Layer 2 of a small transformer language model trained on English Wikipedia (8 layers, counted from 0, width 128).
A neuron's activation on a vector x is ReLU(gate . x) times (in . x), where the dot is the dot product.
The model reads these tokens: "1" "2" "1" "0" "8" ")\n" "4" "2" "." " G" "ou"

The vector x that enters this layer's MLP at each token. A number n stands for (n - 128) times 0.022.
0 "1": 164, 197, 154, 191, 133, 98, 126, 118, 120, 133, 161, 148, 149, 164, 124, 95, 104, 161, 179, 98, 133, 170, 93, 169, 199, 86, 204, 104, 142, 160, 142, 120, 108, 127, 172, 196, 116, 132, 121, 106, 135, 124, 162, 65, 111, 91, 154, 173, 129, 174, 109, 160, 141, 158, 152, 128, 163, 86, 190, 145, 76, 106, 103, 115, 29, 102, 116, 156, 172, 58, 137, 124, 171, 120, 132, 111, 123, 146, 122, 90, 125, 172, 133, 150, 114, 155, 132, 108, 122, 152, 155, 144, 177, 153, 105, 118, 37, 187, 126, 154, 42, 119, 109, 103, 159, 87, 105, 52, 133, 168, 169, 155, 166, 155, 113, 99, 102, 120, 74, 69, 195, 128, 107, 149, 120, 175, 168, 145
1 "2": 168, 161, 153, 195, 119, 87, 137, 132, 140, 139, 150, 107, 125, 144, 144, 134, 96, 144, 217, 105, 110, 170, 106, 157, 211, 93, 174, 105, 142, 173, 137, 118, 77, 104, 149, 207, 126, 150, 106, 111, 146, 133, 161, 86, 82, 77, 129, 115, 143, 145, 77, 175, 121, 164, 171, 147, 154, 84, 183, 124, 56, 138, 112, 115, 20, 65, 149, 142, 161, 83, 149, 115, 149, 155, 130, 120, 124, 153, 144, 93, 122, 188, 115, 136, 108, 126, 111, 91, 116, 125, 135, 124, 183, 140, 103, 109, 42, 187, 147, 167, 49, 115, 119, 125, 162, 60, 144, 52, 154, 168, 187, 127, 159, 136, 125, 106, 120, 126, 76, 111, 165, 156, 116, 157, 93, 180, 198, 163
2 "1": 153, 181, 155, 197, 124, 91, 125, 132, 111, 130, 169, 164, 161, 154, 120, 117, 82, 162, 188, 118, 127, 181, 90, 135, 182, 87, 215, 98, 136, 158, 136, 130, 106, 124, 175, 180, 107, 150, 118, 111, 136, 133, 154, 78, 106, 87, 162, 174, 137, 169, 116, 150, 140, 158, 127, 120, 162, 88, 176, 141, 72, 106, 99, 117, 32, 98, 97, 161, 173, 67, 144, 126, 172, 121, 126, 125, 133, 147, 94, 88, 105, 175, 130, 149, 119, 160, 131, 112, 133, 157, 160, 142, 173, 157, 105, 115, 42, 186, 130, 149, 34, 129, 98, 111, 173, 73, 107, 58, 132, 148, 175, 150, 171, 147, 106, 117, 97, 123, 85, 73, 196, 127, 114, 136, 129, 182, 177, 139
3 "0": 130, 159, 123, 168, 113, 111, 123, 112, 149, 141, 178, 119, 124, 122, 117, 66, 96, 142, 133, 100, 121, 150, 110, 188, 202, 92, 192, 123, 104, 183, 176, 133, 89, 128, 151, 186, 135, 141, 134, 91, 130, 130, 126, 53, 124, 60, 139, 135, 142, 142, 107, 179, 124, 167, 165, 135, 160, 88, 202, 109, 92, 178, 86, 180, 74, 121, 100, 178, 155, 87, 134, 113, 162, 97, 114, 140, 139, 147, 128, 110, 156, 193, 128, 117, 71, 122, 133, 121, 122, 175, 134, 118, 176, 169, 123, 135, 102, 183, 158, 128, 54, 77, 122, 133, 140, 58, 126, 59, 124, 142, 129, 128, 162, 159, 138, 132, 149, 117, 72, 98, 202, 86, 119, 166, 121, 161, 173, 171
4 "8": 134, 156, 162, 173, 127, 105, 137, 124, 145, 117, 131, 118, 137, 134, 173, 134, 89, 165, 190, 136, 120, 168, 92, 147, 209, 96, 194, 101, 120, 136, 176, 78, 72, 105, 117, 190, 131, 124, 142, 83, 162, 151, 162, 63, 100, 95, 166, 179, 143, 123, 63, 134, 133, 117, 123, 81, 120, 97, 161, 142, 96, 159, 115, 149, 81, 45, 132, 135, 146, 73, 173, 145, 143, 127, 172, 107, 116, 129, 129, 124, 140, 197, 125, 126, 138, 139, 100, 96, 113, 112, 89, 128, 113, 136, 92, 113, 61, 179, 133, 172, 33, 150, 107, 142, 146, 84, 84, 56, 124, 115, 161, 123, 181, 149, 122, 125, 107, 98, 107, 109, 219, 138, 156, 152, 113, 145, 189, 149
5 ")\n": 112, 140, 81, 151, 71, 114, 154, 112, 106, 159, 175, 77, 166, 191, 41, 102, 132, 77, 203, 122, 77, 74, 77, 173, 231, 92, 166, 105, 138, 178, 131, 192, 105, 124, 191, 85, 131, 129, 130, 124, 98, 222, 141, 28, 108, 110, 132, 170, 95, 146, 86, 82, 163, 168, 112, 153, 73, 98, 160, 135, 69, 143, 131, 100, 100, 114, 62, 34, 132, 86, 103, 105, 142, 89, 162, 123, 132, 131, 93, 212, 154, 81, 128, 141, 106, 158, 127, 90, 80, 120, 110, 115, 111, 140, 90, 130, 74, 150, 105, 128, 93, 89, 77, 97, 181, 86, 154, 83, 168, 98, 139, 87, 117, 174, 102, 168, 110, 138, 90, 133, 185, 116, 121, 77, 87, 170, 121, 169
6 "4": 129, 150, 151, 164, 100, 103, 125, 135, 148, 167, 156, 92, 110, 165, 91, 88, 137, 196, 228, 154, 98, 166, 163, 50, 186, 138, 162, 115, 130, 148, 162, 138, 140, 76, 158, 144, 176, 104, 117, 81, 144, 109, 145, 64, 78, 119, 191, 153, 181, 149, 111, 158, 88, 163, 126, 173, 147, 69, 155, 85, 63, 163, 98, 128, 48, 94, 106, 86, 149, 74, 98, 87, 127, 125, 159, 97, 147, 153, 108, 83, 142, 113, 151, 180, 163, 148, 50, 99, 91, 92, 137, 117, 155, 118, 104, 144, 75, 156, 161, 187, 133, 105, 143, 124, 111, 120, 165, 68, 139, 93, 135, 151, 128, 153, 114, 128, 100, 109, 107, 82, 236, 104, 137, 121, 204, 137, 107, 135
7 "2": 164, 138, 137, 190, 105, 87, 127, 127, 127, 164, 150, 121, 102, 152, 114, 110, 127, 163, 243, 147, 75, 189, 116, 148, 185, 138, 162, 84, 129, 119, 95, 161, 123, 74, 191, 182, 188, 127, 92, 100, 128, 72, 140, 99, 56, 73, 143, 96, 157, 148, 88, 139, 79, 164, 137, 199, 122, 79, 119, 74, 57, 144, 108, 80, 6, 64, 87, 121, 153, 100, 116, 79, 150, 131, 141, 109, 115, 168, 114, 48, 129, 163, 121, 158, 139, 130, 96, 72, 110, 100, 105, 134, 183, 132, 120, 117, 44, 164, 133, 144, 131, 119, 143, 150, 114, 87, 189, 45, 130, 128, 188, 118, 119, 129, 80, 106, 92, 136, 107, 110, 158, 157, 145, 132, 144, 195, 111, 152
8 ".": 154, 142, 130, 150, 157, 104, 149, 87, 127, 138, 113, 81, 164, 116, 145, 148, 85, 99, 219, 152, 98, 215, 152, 171, 179, 127, 124, 96, 176, 115, 114, 212, 145, 121, 198, 129, 137, 105, 74, 129, 199, 127, 186, 74, 85, 106, 118, 165, 103, 161, 88, 141, 130, 154, 102, 121, 149, 108, 124, 200, 117, 181, 55, 119, 94, 147, 69, 151, 89, 132, 69, 65, 142, 86, 129, 100, 108, 153, 107, 125, 170, 112, 115, 115, 165, 142, 86, 81, 87, 119, 129, 98, 144, 142, 143, 172, 86, 182, 106, 158, 64, 177, 99, 175, 135, 98, 118, 69, 131, 35, 175, 77, 129, 132, 93, 126, 115, 110, 75, 126, 247, 123, 146, 88, 133, 123, 83, 144
9 " G": 106, 130, 42, 118, 81, 112, 119, 140, 52, 125, 163, 79, 89, 124, 196, 150, 162, 59, 237, 129, 71, 193, 75, 180, 120, 193, 154, 138, 129, 101, 117, 219, 126, 95, 201, 127, 100, 137, 90, 135, 79, 64, 102, 62, 107, 96, 84, 104, 158, 170, 28, 118, 152, 156, 119, 120, 110, 61, 146, 137, 77, 211, 101, 103, 75, 192, 92, 150, 72, 103, 97, 81, 91, 153, 187, 157, 165, 105, 92, 134, 107, 121, 158, 157, 114, 174, 127, 81, 115, 23, 150, 173, 152, 94, 120, 152, 111, 159, 131, 167, 145, 151, 103, 116, 236, 60, 206, 45, 149, 119, 153, 68, 151, 173, 179, 147, 179, 71, 82, 76, 212, 146, 61, 87, 183, 127, 137, 79
10 "ou": 175, 193, 108, 108, 191, 95, 118, 154, 62, 131, 165, 61, 111, 106, 75, 101, 156, 152, 193, 135, 99, 124, 40, 111, 148, 125, 123, 101, 113, 124, 174, 219, 146, 142, 130, 100, 208, 146, 149, 170, 173, 73, 79, 152, 139, 51, 90, 72, 186, 201, 76, 166, 145, 151, 163, 129, 125, 118, 108, 117, 87, 134, 116, 65, 125, 192, 71, 131, 169, 84, 52, 112, 133, 123, 36, 132, 151, 133, 84, 114, 180, 124, 136, 94, 187, 151, 165, 120, 99, 168, 109, 67, 149, 155, 126, 108, 138, 208, 149, 161, 141, 200, 123, 95, 103, 97, 198, 90, 111, 65, 147, 172, 125, 83, 125, 99, 235, 70, 118, 175, 212, 58, 150, 188, 128, 116, 216, 192

Each question shows the input weights of one neuron of the MLP. A number n stands for (n - 128) times 0.0086.

n318 gate: 113, 136, 134, 126, 134, 126, 115, 124, 108, 115, 119, 131, 129, 121, 130, 101, 137, 151, 125, 147, 100, 134, 138, 130, 92, 137, 125, 119, 127, 148, 149, 84, 135, 110, 129, 123, 111, 153, 130, 115, 135, 121, 114, 132, 117, 129, 131, 136, 126, 138, 134, 118, 131, 128, 134, 133, 120, 94, 139, 134, 80, 153, 138, 116, 138, 138, 120, 175, 126, 135, 144, 93, 114, 123, 131, 119, 126, 147, 107, 116, 124, 135, 143, 150, 150, 120, 101, 143, 150, 146, 141, 140, 166, 128, 120, 119, 149, 103, 120, 138, 116, 106, 104, 139, 129, 147, 139, 120, 120, 119, 106, 109, 101, 151, 126, 123, 153, 116, 136, 130, 147, 121, 147, 94, 140, 142, 116, 125
n318 in: 107, 144, 117, 121, 128, 109, 108, 118, 118, 109, 122, 114, 128, 118, 129, 112, 148, 146, 116, 124, 114, 122, 132, 144, 118, 135, 115, 116, 120, 155, 137, 120, 118, 115, 127, 140, 113, 151, 137, 137, 130, 121, 128, 132, 133, 142, 136, 142, 139, 133, 128, 107, 135, 137, 130, 124, 136, 96, 136, 130, 124, 137, 142, 98, 127, 126, 110, 158, 133, 141, 157, 90, 133, 134, 140, 114, 139, 135, 120, 108, 126, 124, 145, 137, 134, 108, 124, 141, 133, 136, 131, 135, 137, 143, 140, 114, 142, 106, 107, 161, 117, 119, 109, 136, 127, 113, 163, 114, 124, 130, 121, 122, 104, 130, 131, 128, 136, 131, 118, 128, 139, 119, 157, 87, 128, 138, 113, 151
On which token does it fire most, and how strongly? 9 " G", at about 3.7

n2 gate: 108, 157, 155, 132, 117, 124, 113, 114, 129, 130, 126, 175, 144, 132, 91, 156, 131, 145, 147, 154, 102, 123, 149, 54, 119, 87, 128, 86, 126, 100, 153, 142, 93, 113, 114, 109, 139, 104, 120, 154, 121, 90, 124, 160, 151, 136, 96, 134, 99, 129, 130, 139, 109, 125, 102, 141, 145, 107, 136, 95, 162, 154, 96, 115, 80, 167, 147, 101, 129, 105, 166, 136, 103, 125, 157, 159, 178, 150, 107, 89, 157, 202, 95, 156, 126, 115, 132, 92, 104, 170, 143, 120, 109, 126, 132, 139, 133, 132, 124, 134, 116, 182, 133, 145, 147, 95, 118, 150, 125, 94, 163, 141, 143, 104, 178, 103, 109, 169, 129, 81, 123, 131, 92, 121, 126, 178, 121, 124
n2 in: 146, 126, 113, 148, 92, 107, 111, 153, 83, 136, 102, 151, 154, 101, 88, 144, 107, 169, 177, 145, 155, 150, 133, 98, 109, 153, 115, 102, 102, 153, 143, 111, 134, 134, 96, 129, 120, 87, 110, 63, 133, 121, 100, 94, 143, 119, 111, 117, 98, 149, 167, 111, 166, 135, 90, 119, 139, 134, 155, 112, 116, 87, 113, 124, 106, 94, 60, 136, 147, 97, 183, 120, 125, 105, 171, 107, 116, 138, 149, 96, 109, 141, 141, 129, 152, 119, 104, 104, 177, 132, 144, 117, 172, 95, 113, 120, 122, 97, 96, 107, 155, 137, 136, 144, 120, 118, 123, 109, 138, 121, 153, 161, 136, 158, 145, 127, 142, 121, 132, 138, 114, 136, 100, 150, 99, 143, 156, 115
On which token does it fire most, and how strongly? 2 "1", at about 14

n226 gate: 106, 155, 190, 150, 118, 143, 119, 158, 113, 143, 134, 156, 139, 130, 134, 143, 159, 142, 169, 160, 145, 147, 127, 187, 138, 107, 134, 111, 104, 142, 116, 107, 121, 116, 120, 123, 130, 160, 159, 100, 105, 119, 135, 146, 187, 141, 159, 163, 147, 136, 124, 131, 113, 133, 141, 109, 182, 162, 140, 112, 112, 110, 157, 114, 138, 113, 146, 104, 155, 116, 108, 112, 144, 93, 172, 140, 122, 132, 120, 116, 104, 132, 106, 129, 131, 164, 127, 155, 118, 152, 94, 120, 127, 99, 101, 138, 92, 103, 101, 113, 180, 107, 83, 114, 176, 148, 135, 127, 142, 124, 119, 141, 118, 102, 110, 134, 133, 127, 146, 132, 129, 137, 119, 110, 85, 162, 164, 139
n226 in: 157, 158, 105, 114, 127, 145, 136, 147, 94, 118, 106, 151, 99, 105, 125, 132, 146, 148, 167, 107, 142, 128, 111, 132, 117, 121, 164, 125, 110, 124, 88, 145, 146, 139, 121, 105, 107, 153, 131, 163, 116, 93, 130, 111, 121, 135, 109, 126, 86, 144, 133, 125, 99, 111, 111, 115, 130, 131, 96, 150, 102, 112, 157, 104, 118, 143, 163, 158, 146, 162, 102, 144, 166, 145, 131, 133, 124, 166, 117, 91, 93, 95, 74, 133, 139, 160, 125, 91, 106, 121, 185, 129, 132, 100, 119, 108, 123, 125, 147, 98, 93, 136, 121, 136, 132, 105, 133, 109, 98, 152, 109, 123, 106, 120, 64, 118, 150, 115, 102, 115, 163, 139, 141, 146, 145, 129, 117, 138
On which two tokens does it fire most, strongest first? 2 "1", 0 "1"

n99 gate: 137, 160, 130, 113, 132, 157, 120, 116, 124, 126, 144, 122, 133, 130, 116, 142, 135, 129, 130, 126, 93, 130, 145, 76, 158, 89, 146, 115, 146, 138, 161, 122, 140, 123, 127, 92, 96, 144, 116, 104, 114, 163, 111, 76, 180, 164, 95, 104, 130, 87, 89, 115, 96, 138, 161, 131, 121, 118, 150, 115, 198, 112, 136, 108, 124, 172, 143, 168, 136, 168, 121, 118, 162, 123, 129, 95, 116, 110, 130, 139, 119, 140, 164, 79, 150, 118, 102, 111, 124, 113, 168, 134, 179, 167, 136, 106, 106, 97, 148, 168, 94, 108, 185, 128, 132, 119, 93, 151, 96, 140, 130, 136, 85, 129, 114, 168, 122, 145, 103, 120, 123, 105, 107, 86, 120, 84, 119, 143
n99 in: 72, 88, 129, 138, 160, 130, 100, 158, 154, 165, 159, 130, 114, 132, 144, 117, 137, 154, 150, 139, 141, 140, 141, 182, 109, 99, 142, 132, 118, 142, 155, 141, 136, 126, 162, 77, 119, 145, 140, 101, 131, 139, 141, 114, 105, 130, 135, 142, 149, 105, 140, 136, 156, 113, 102, 137, 110, 149, 124, 129, 108, 153, 127, 100, 109, 110, 101, 154, 101, 122, 130, 147, 127, 149, 163, 138, 115, 165, 139, 103, 70, 127, 124, 174, 107, 130, 117, 91, 119, 101, 102, 112, 172, 107, 123, 143, 160, 99, 103, 99, 83, 154, 129, 146, 115, 151, 131, 134, 118, 141, 132, 120, 131, 167, 140, 151, 139, 133, 123, 120, 120, 106, 227, 132, 147, 160, 154, 90
Which token does this neuron like most? 3 "0"

n27 gate: 115, 144, 118, 157, 145, 110, 131, 138, 114, 154, 125, 141, 124, 152, 112, 116, 122, 129, 131, 126, 137, 110, 186, 130, 125, 150, 103, 140, 104, 111, 147, 137, 119, 139, 128, 182, 119, 124, 134, 156, 120, 95, 88, 167, 133, 140, 128, 180, 146, 135, 155, 131, 145, 99, 115, 158, 111, 125, 106, 125, 129, 160, 117, 145, 67, 117, 156, 125, 136, 133, 143, 120, 146, 137, 129, 93, 145, 87, 104, 110, 141, 126, 202, 121, 140, 125, 124, 156, 119, 144, 107, 149, 112, 127, 111, 113, 129, 124, 102, 136, 129, 139, 175, 156, 135, 155, 94, 75, 110, 130, 100, 110, 166, 137, 112, 123, 136, 120, 154, 126, 123, 105, 118, 133, 104, 97, 98, 109
n27 in: 106, 101, 136, 107, 96, 101, 157, 121, 140, 134, 116, 132, 140, 148, 122, 162, 130, 137, 131, 127, 157, 180, 116, 86, 138, 111, 151, 119, 160, 124, 134, 117, 150, 116, 162, 110, 169, 133, 104, 129, 109, 111, 173, 147, 96, 127, 127, 104, 158, 95, 91, 149, 75, 150, 126, 109, 79, 138, 151, 112, 131, 142, 109, 126, 133, 142, 101, 129, 113, 105, 123, 130, 141, 109, 139, 137, 113, 109, 140, 152, 107, 127, 128, 127, 133, 106, 168, 119, 114, 159, 130, 127, 139, 149, 166, 111, 126, 118, 133, 119, 150, 118, 143, 117, 117, 130, 133, 136, 134, 128, 137, 129, 149, 106, 137, 167, 148, 107, 107, 129, 119, 150, 123, 115, 112, 150, 101, 148
On which two tokens does it fire most, strongest first? 6 "4", 7 "2"

n195 gate: 136, 124, 151, 87, 113, 141, 145, 121, 123, 101, 150, 107, 120, 101, 128, 170, 114, 158, 146, 137, 146, 121, 120, 133, 146, 115, 103, 159, 111, 115, 127, 121, 130, 124, 137, 129, 120, 115, 162, 145, 96, 124, 120, 169, 163, 164, 177, 137, 148, 135, 146, 138, 123, 186, 122, 124, 129, 92, 113, 129, 148, 124, 112, 160, 102, 104, 135, 177, 147, 137, 156, 120, 121, 160, 137, 129, 125, 170, 147, 157, 122, 101, 102, 103, 106, 126, 128, 68, 147, 136, 59, 101, 102, 128, 121, 108, 129, 109, 161, 121, 121, 137, 123, 150, 118, 99, 127, 149, 116, 118, 147, 157, 200, 135, 119, 123, 117, 129, 155, 100, 96, 46, 104, 140, 106, 138, 86, 136
n195 in: 117, 121, 114, 134, 113, 127, 110, 158, 151, 168, 102, 156, 152, 146, 140, 92, 102, 168, 130, 130, 152, 80, 139, 140, 109, 137, 174, 137, 116, 140, 100, 143, 102, 170, 141, 150, 140, 103, 124, 140, 127, 135, 101, 107, 126, 137, 111, 124, 142, 111, 118, 135, 111, 138, 103, 99, 161, 121, 174, 131, 115, 127, 118, 140, 128, 123, 147, 120, 129, 108, 212, 123, 122, 89, 160, 121, 141, 147, 108, 135, 163, 93, 99, 133, 129, 106, 118, 163, 127, 90, 132, 162, 92, 159, 70, 179, 155, 112, 141, 112, 91, 156, 120, 137, 120, 103, 148, 145, 131, 154, 133, 123, 167, 152, 129, 139, 139, 122, 146, 143, 92, 154, 131, 99, 157, 150, 166, 136
On which token does it fire most, and how strongly? 4 "8", at about 1.3

n46 gate: 85, 91, 146, 138, 121, 101, 112, 129, 69, 161, 142, 149, 61, 130, 129, 105, 160, 134, 102, 80, 149, 158, 104, 165, 110, 141, 130, 109, 151, 93, 177, 99, 153, 192, 122, 148, 125, 121, 145, 169, 149, 148, 176, 131, 147, 122, 132, 149, 141, 113, 171, 124, 121, 142, 117, 125, 99, 165, 138, 131, 107, 151, 135, 124, 143, 135, 110, 134, 91, 111, 164, 137, 101, 96, 141, 121, 103, 80, 159, 117, 134, 113, 116, 149, 99, 139, 138, 107, 106, 104, 138, 144, 130, 204, 104, 71, 110, 130, 154, 163, 94, 64, 155, 104, 90, 130, 103, 187, 113, 60, 125, 156, 136, 132, 173, 147, 157, 153, 118, 166, 126, 131, 126, 145, 129, 136, 134, 111
n46 in: 149, 107, 128, 85, 147, 136, 133, 135, 124, 139, 139, 102, 150, 105, 120, 116, 129, 158, 137, 109, 149, 102, 189, 156, 113, 152, 113, 157, 135, 141, 125, 72, 152, 169, 111, 104, 101, 150, 117, 128, 145, 102, 94, 104, 129, 107, 146, 102, 189, 110, 104, 164, 119, 120, 159, 143, 122, 76, 121, 123, 129, 127, 180, 158, 122, 120, 150, 109, 164, 56, 98, 118, 126, 118, 95, 121, 127, 128, 153, 151, 146, 102, 87, 145, 116, 78, 157, 132, 165, 135, 130, 132, 91, 159, 110, 130, 128, 148, 136, 146, 115, 150, 120, 101, 136, 151, 109, 134, 122, 148, 151, 113, 176, 135, 128, 130, 138, 89, 122, 123, 164, 112, 139, 113, 102, 159, 121, 121
On which token does it fire most, and how strongly? 3 "0", at about 1.3

n228 gate: 146, 150, 91, 94, 176, 149, 176, 159, 125, 141, 131, 150, 128, 110, 154, 124, 149, 129, 129, 121, 172, 117, 127, 151, 116, 137, 91, 109, 126, 109, 155, 135, 127, 92, 94, 164, 80, 112, 182, 104, 115, 99, 107, 135, 115, 149, 154, 129, 113, 131, 129, 141, 110, 153, 74, 103, 175, 127, 123, 116, 120, 119, 147, 123, 127, 81, 94, 165, 130, 124, 132, 149, 135, 155, 129, 121, 130, 87, 112, 114, 143, 148, 109, 128, 133, 153, 111, 97, 108, 121, 141, 169, 158, 140, 124, 125, 118, 134, 146, 137, 124, 111, 150, 144, 158, 134, 100, 79, 154, 144, 131, 148, 156, 161, 112, 111, 120, 133, 131, 122, 131, 186, 112, 108, 127, 175, 100, 146
n228 in: 103, 143, 154, 136, 105, 137, 123, 152, 127, 146, 148, 145, 131, 137, 111, 145, 121, 143, 141, 120, 34, 140, 112, 111, 144, 116, 137, 163, 95, 130, 161, 113, 135, 156, 180, 123, 90, 123, 125, 141, 149, 152, 142, 118, 133, 151, 72, 105, 141, 117, 168, 126, 132, 119, 91, 129, 90, 145, 125, 118, 127, 140, 143, 122, 144, 90, 113, 129, 116, 127, 115, 137, 102, 137, 126, 125, 160, 139, 151, 150, 120, 113, 135, 112, 173, 116, 149, 131, 172, 102, 169, 152, 92, 129, 98, 146, 124, 140, 134, 111, 58, 112, 161, 136, 125, 127, 110, 110, 136, 101, 141, 115, 153, 112, 139, 130, 114, 145, 137, 162, 115, 131, 95, 127, 116, 159, 151, 141
On which two tokens does it fire most, strongest first? 4 "8", 2 "1"

n56 gate: 114, 118, 122, 127, 124, 77, 124, 87, 160, 136, 127, 131, 111, 167, 91, 158, 130, 78, 102, 85, 153, 146, 126, 130, 138, 90, 102, 103, 158, 202, 103, 122, 121, 108, 136, 123, 128, 90, 129, 148, 101, 125, 123, 159, 115, 109, 129, 188, 156, 165, 148, 150, 131, 109, 142, 124, 116, 108, 116, 122, 73, 134, 122, 95, 116, 105, 111, 134, 88, 159, 139, 146, 138, 133, 148, 175, 137, 119, 142, 124, 138, 107, 152, 121, 135, 103, 125, 134, 119, 162, 103, 175, 123, 154, 109, 101, 149, 120, 103, 111, 108, 127, 124, 142, 141, 113, 128, 122, 136, 142, 114, 168, 121, 141, 100, 140, 160, 147, 105, 149, 155, 134, 120, 103, 129, 153, 80, 101
n56 in: 146, 119, 97, 135, 126, 124, 124, 125, 131, 102, 143, 139, 117, 157, 135, 131, 144, 131, 123, 112, 144, 114, 158, 147, 107, 98, 153, 112, 114, 162, 106, 103, 114, 99, 133, 118, 121, 140, 159, 164, 134, 167, 121, 153, 103, 101, 129, 126, 132, 148, 106, 87, 103, 114, 152, 138, 126, 129, 119, 141, 134, 142, 119, 118, 155, 133, 84, 104, 134, 154, 149, 129, 130, 56, 131, 160, 111, 109, 117, 123, 166, 126, 144, 127, 100, 132, 121, 133, 103, 102, 129, 146, 121, 166, 105, 167, 139, 100, 128, 150, 103, 141, 151, 150, 136, 127, 100, 107, 100, 158, 140, 133, 116, 164, 165, 107, 176, 137, 118, 188, 111, 102, 69, 139, 126, 145, 110, 124
On which two tokens does it fire most, strongest first? 5 ")\n", 3 "0"

n82 gate: 69, 124, 142, 141, 149, 178, 156, 103, 90, 109, 127, 135, 146, 96, 106, 146, 104, 145, 113, 162, 116, 113, 117, 117, 130, 115, 151, 110, 144, 138, 123, 185, 121, 146, 128, 157, 158, 133, 110, 143, 135, 131, 132, 134, 144, 123, 111, 146, 150, 102, 169, 152, 140, 107, 114, 133, 145, 119, 138, 153, 136, 152, 156, 113, 112, 150, 188, 102, 78, 137, 100, 115, 127, 164, 83, 149, 148, 140, 159, 108, 167, 118, 157, 113, 152, 95, 127, 115, 145, 158, 135, 113, 111, 106, 120, 125, 91, 104, 118, 143, 124, 130, 106, 140, 114, 159, 94, 105, 152, 145, 154, 145, 76, 56, 154, 147, 174, 164, 77, 103, 131, 119, 128, 161, 153, 143, 122, 74
n82 in: 192, 130, 96, 141, 158, 145, 91, 142, 115, 122, 124, 149, 111, 134, 124, 100, 110, 127, 173, 124, 142, 144, 114, 199, 87, 100, 123, 135, 138, 117, 144, 114, 173, 74, 116, 136, 117, 145, 113, 157, 84, 130, 137, 126, 136, 142, 99, 140, 124, 113, 121, 118, 104, 97, 154, 125, 138, 117, 93, 119, 83, 84, 133, 117, 113, 163, 121, 174, 104, 162, 158, 73, 123, 138, 123, 95, 112, 127, 119, 134, 165, 117, 155, 89, 121, 84, 103, 118, 118, 187, 162, 105, 154, 162, 113, 147, 154, 149, 114, 143, 129, 111, 132, 131, 137, 78, 103, 118, 135, 128, 120, 126, 151, 137, 111, 127, 129, 116, 137, 151, 105, 68, 141, 127, 84, 129, 141, 118
On which two tokens does it fire most, strongest first? 10 "ou", 8 "."

n59 gate: 115, 138, 140, 119, 138, 91, 122, 118, 146, 135, 139, 120, 129, 152, 129, 142, 154, 117, 140, 147, 154, 125, 136, 131, 102, 99, 104, 138, 125, 125, 105, 125, 134, 147, 97, 105, 141, 109, 142, 89, 124, 116, 136, 107, 99, 169, 140, 118, 97, 107, 133, 133, 147, 153, 173, 174, 125, 100, 132, 97, 147, 191, 116, 144, 39, 144, 102, 101, 144, 140, 157, 138, 144, 106, 147, 132, 125, 145, 119, 132, 121, 119, 122, 131, 126, 119, 130, 185, 138, 139, 133, 147, 82, 137, 145, 135, 101, 157, 135, 111, 141, 116, 128, 115, 134, 153, 126, 170, 141, 158, 100, 117, 139, 150, 182, 134, 137, 133, 106, 102, 125, 169, 99, 100, 89, 140, 143, 148
n59 in: 138, 137, 154, 142, 153, 142, 176, 127, 123, 176, 184, 142, 97, 200, 129, 124, 131, 141, 125, 133, 123, 125, 148, 149, 118, 111, 120, 153, 91, 137, 104, 111, 149, 130, 165, 102, 93, 103, 153, 163, 162, 121, 102, 135, 134, 92, 128, 154, 167, 115, 110, 125, 124, 205, 106, 143, 99, 139, 160, 117, 143, 124, 116, 122, 147, 111, 141, 127, 132, 134, 93, 149, 134, 155, 118, 122, 131, 168, 133, 132, 127, 115, 143, 126, 91, 135, 103, 103, 129, 101, 63, 173, 148, 119, 137, 124, 125, 136, 135, 131, 111, 138, 117, 149, 110, 146, 112, 101, 108, 151, 157, 138, 123, 122, 129, 139, 147, 151, 122, 129, 139, 144, 113, 119, 106, 95, 96, 139
Which token does this neuron like most? 5 ")\n"

n208 gate: 118, 121, 134, 155, 134, 134, 140, 126, 121, 136, 117, 139, 143, 147, 127, 135, 134, 122, 118, 119, 119, 141, 124, 138, 128, 124, 129, 118, 107, 112, 137, 128, 129, 152, 129, 127, 128, 103, 129, 108, 116, 147, 140, 130, 126, 128, 138, 128, 130, 131, 128, 126, 136, 147, 108, 124, 127, 132, 140, 113, 132, 115, 124, 132, 106, 131, 125, 113, 118, 124, 127, 131, 133, 140, 119, 121, 115, 145, 115, 138, 126, 135, 115, 121, 109, 124, 131, 134, 138, 139, 117, 123, 131, 133, 135, 119, 121, 133, 126, 133, 121, 142, 108, 125, 140, 132, 123, 115, 127, 127, 143, 124, 131, 133, 130, 137, 124, 128, 118, 125, 108, 139, 137, 142, 128, 130, 151, 122
n208 in: 121, 132, 142, 140, 121, 130, 129, 126, 124, 122, 142, 135, 123, 115, 109, 130, 125, 123, 122, 136, 143, 141, 143, 123, 121, 114, 133, 110, 134, 119, 140, 119, 142, 128, 150, 118, 131, 130, 127, 111, 154, 138, 128, 140, 106, 113, 125, 128, 120, 126, 107, 110, 119, 121, 123, 118, 130, 124, 151, 126, 120, 117, 144, 132, 130, 135, 119, 137, 114, 136, 124, 132, 140, 118, 135, 124, 133, 152, 128, 129, 114, 127, 119, 122, 147, 127, 132, 125, 150, 122, 130, 132, 121, 129, 150, 128, 131, 139, 129, 129, 140, 122, 127, 129, 118, 119, 144, 136, 127, 132, 139, 127, 143, 119, 122, 110, 128, 133, 142, 123, 128, 150, 120, 126, 134, 131, 118, 139
On which token does it fire most, and how strongly? 2 "1", at about 1.1

n249 gate: 91, 107, 96, 134, 133, 134, 122, 151, 164, 130, 120, 151, 112, 183, 137, 166, 128, 119, 108, 125, 104, 98, 148, 156, 135, 130, 137, 131, 169, 102, 142, 131, 106, 138, 116, 100, 129, 184, 123, 114, 101, 143, 99, 132, 119, 118, 103, 124, 122, 115, 161, 120, 138, 120, 119, 139, 147, 158, 140, 62, 159, 167, 141, 156, 144, 136, 136, 141, 159, 100, 101, 146, 169, 109, 157, 68, 137, 153, 151, 159, 108, 103, 96, 132, 110, 180, 139, 149, 155, 129, 171, 145, 153, 101, 145, 178, 117, 155, 124, 108, 139, 130, 149, 162, 146, 99, 156, 151, 146, 134, 125, 111, 122, 114, 149, 143, 132, 84, 131, 99, 93, 129, 113, 134, 124, 139, 133, 137
n249 in: 87, 93, 157, 134, 136, 113, 153, 163, 158, 89, 136, 177, 135, 129, 127, 120, 124, 114, 159, 117, 161, 150, 99, 131, 137, 121, 127, 123, 171, 124, 81, 147, 115, 127, 163, 145, 113, 102, 145, 130, 112, 149, 131, 88, 128, 124, 153, 147, 121, 116, 138, 122, 126, 97, 131, 110, 123, 138, 133, 93, 95, 107, 111, 144, 169, 129, 131, 184, 82, 118, 104, 134, 135, 158, 113, 117, 128, 154, 81, 100, 134, 140, 152, 118, 91, 78, 122, 95, 133, 144, 128, 133, 127, 146, 144, 134, 123, 97, 132, 144, 107, 159, 147, 116, 114, 114, 124, 134, 113, 122, 134, 131, 146, 127, 133, 115, 107, 137, 109, 129, 136, 89, 103, 133, 130, 141, 95, 65
Which token does this neuron like most? 9 " G"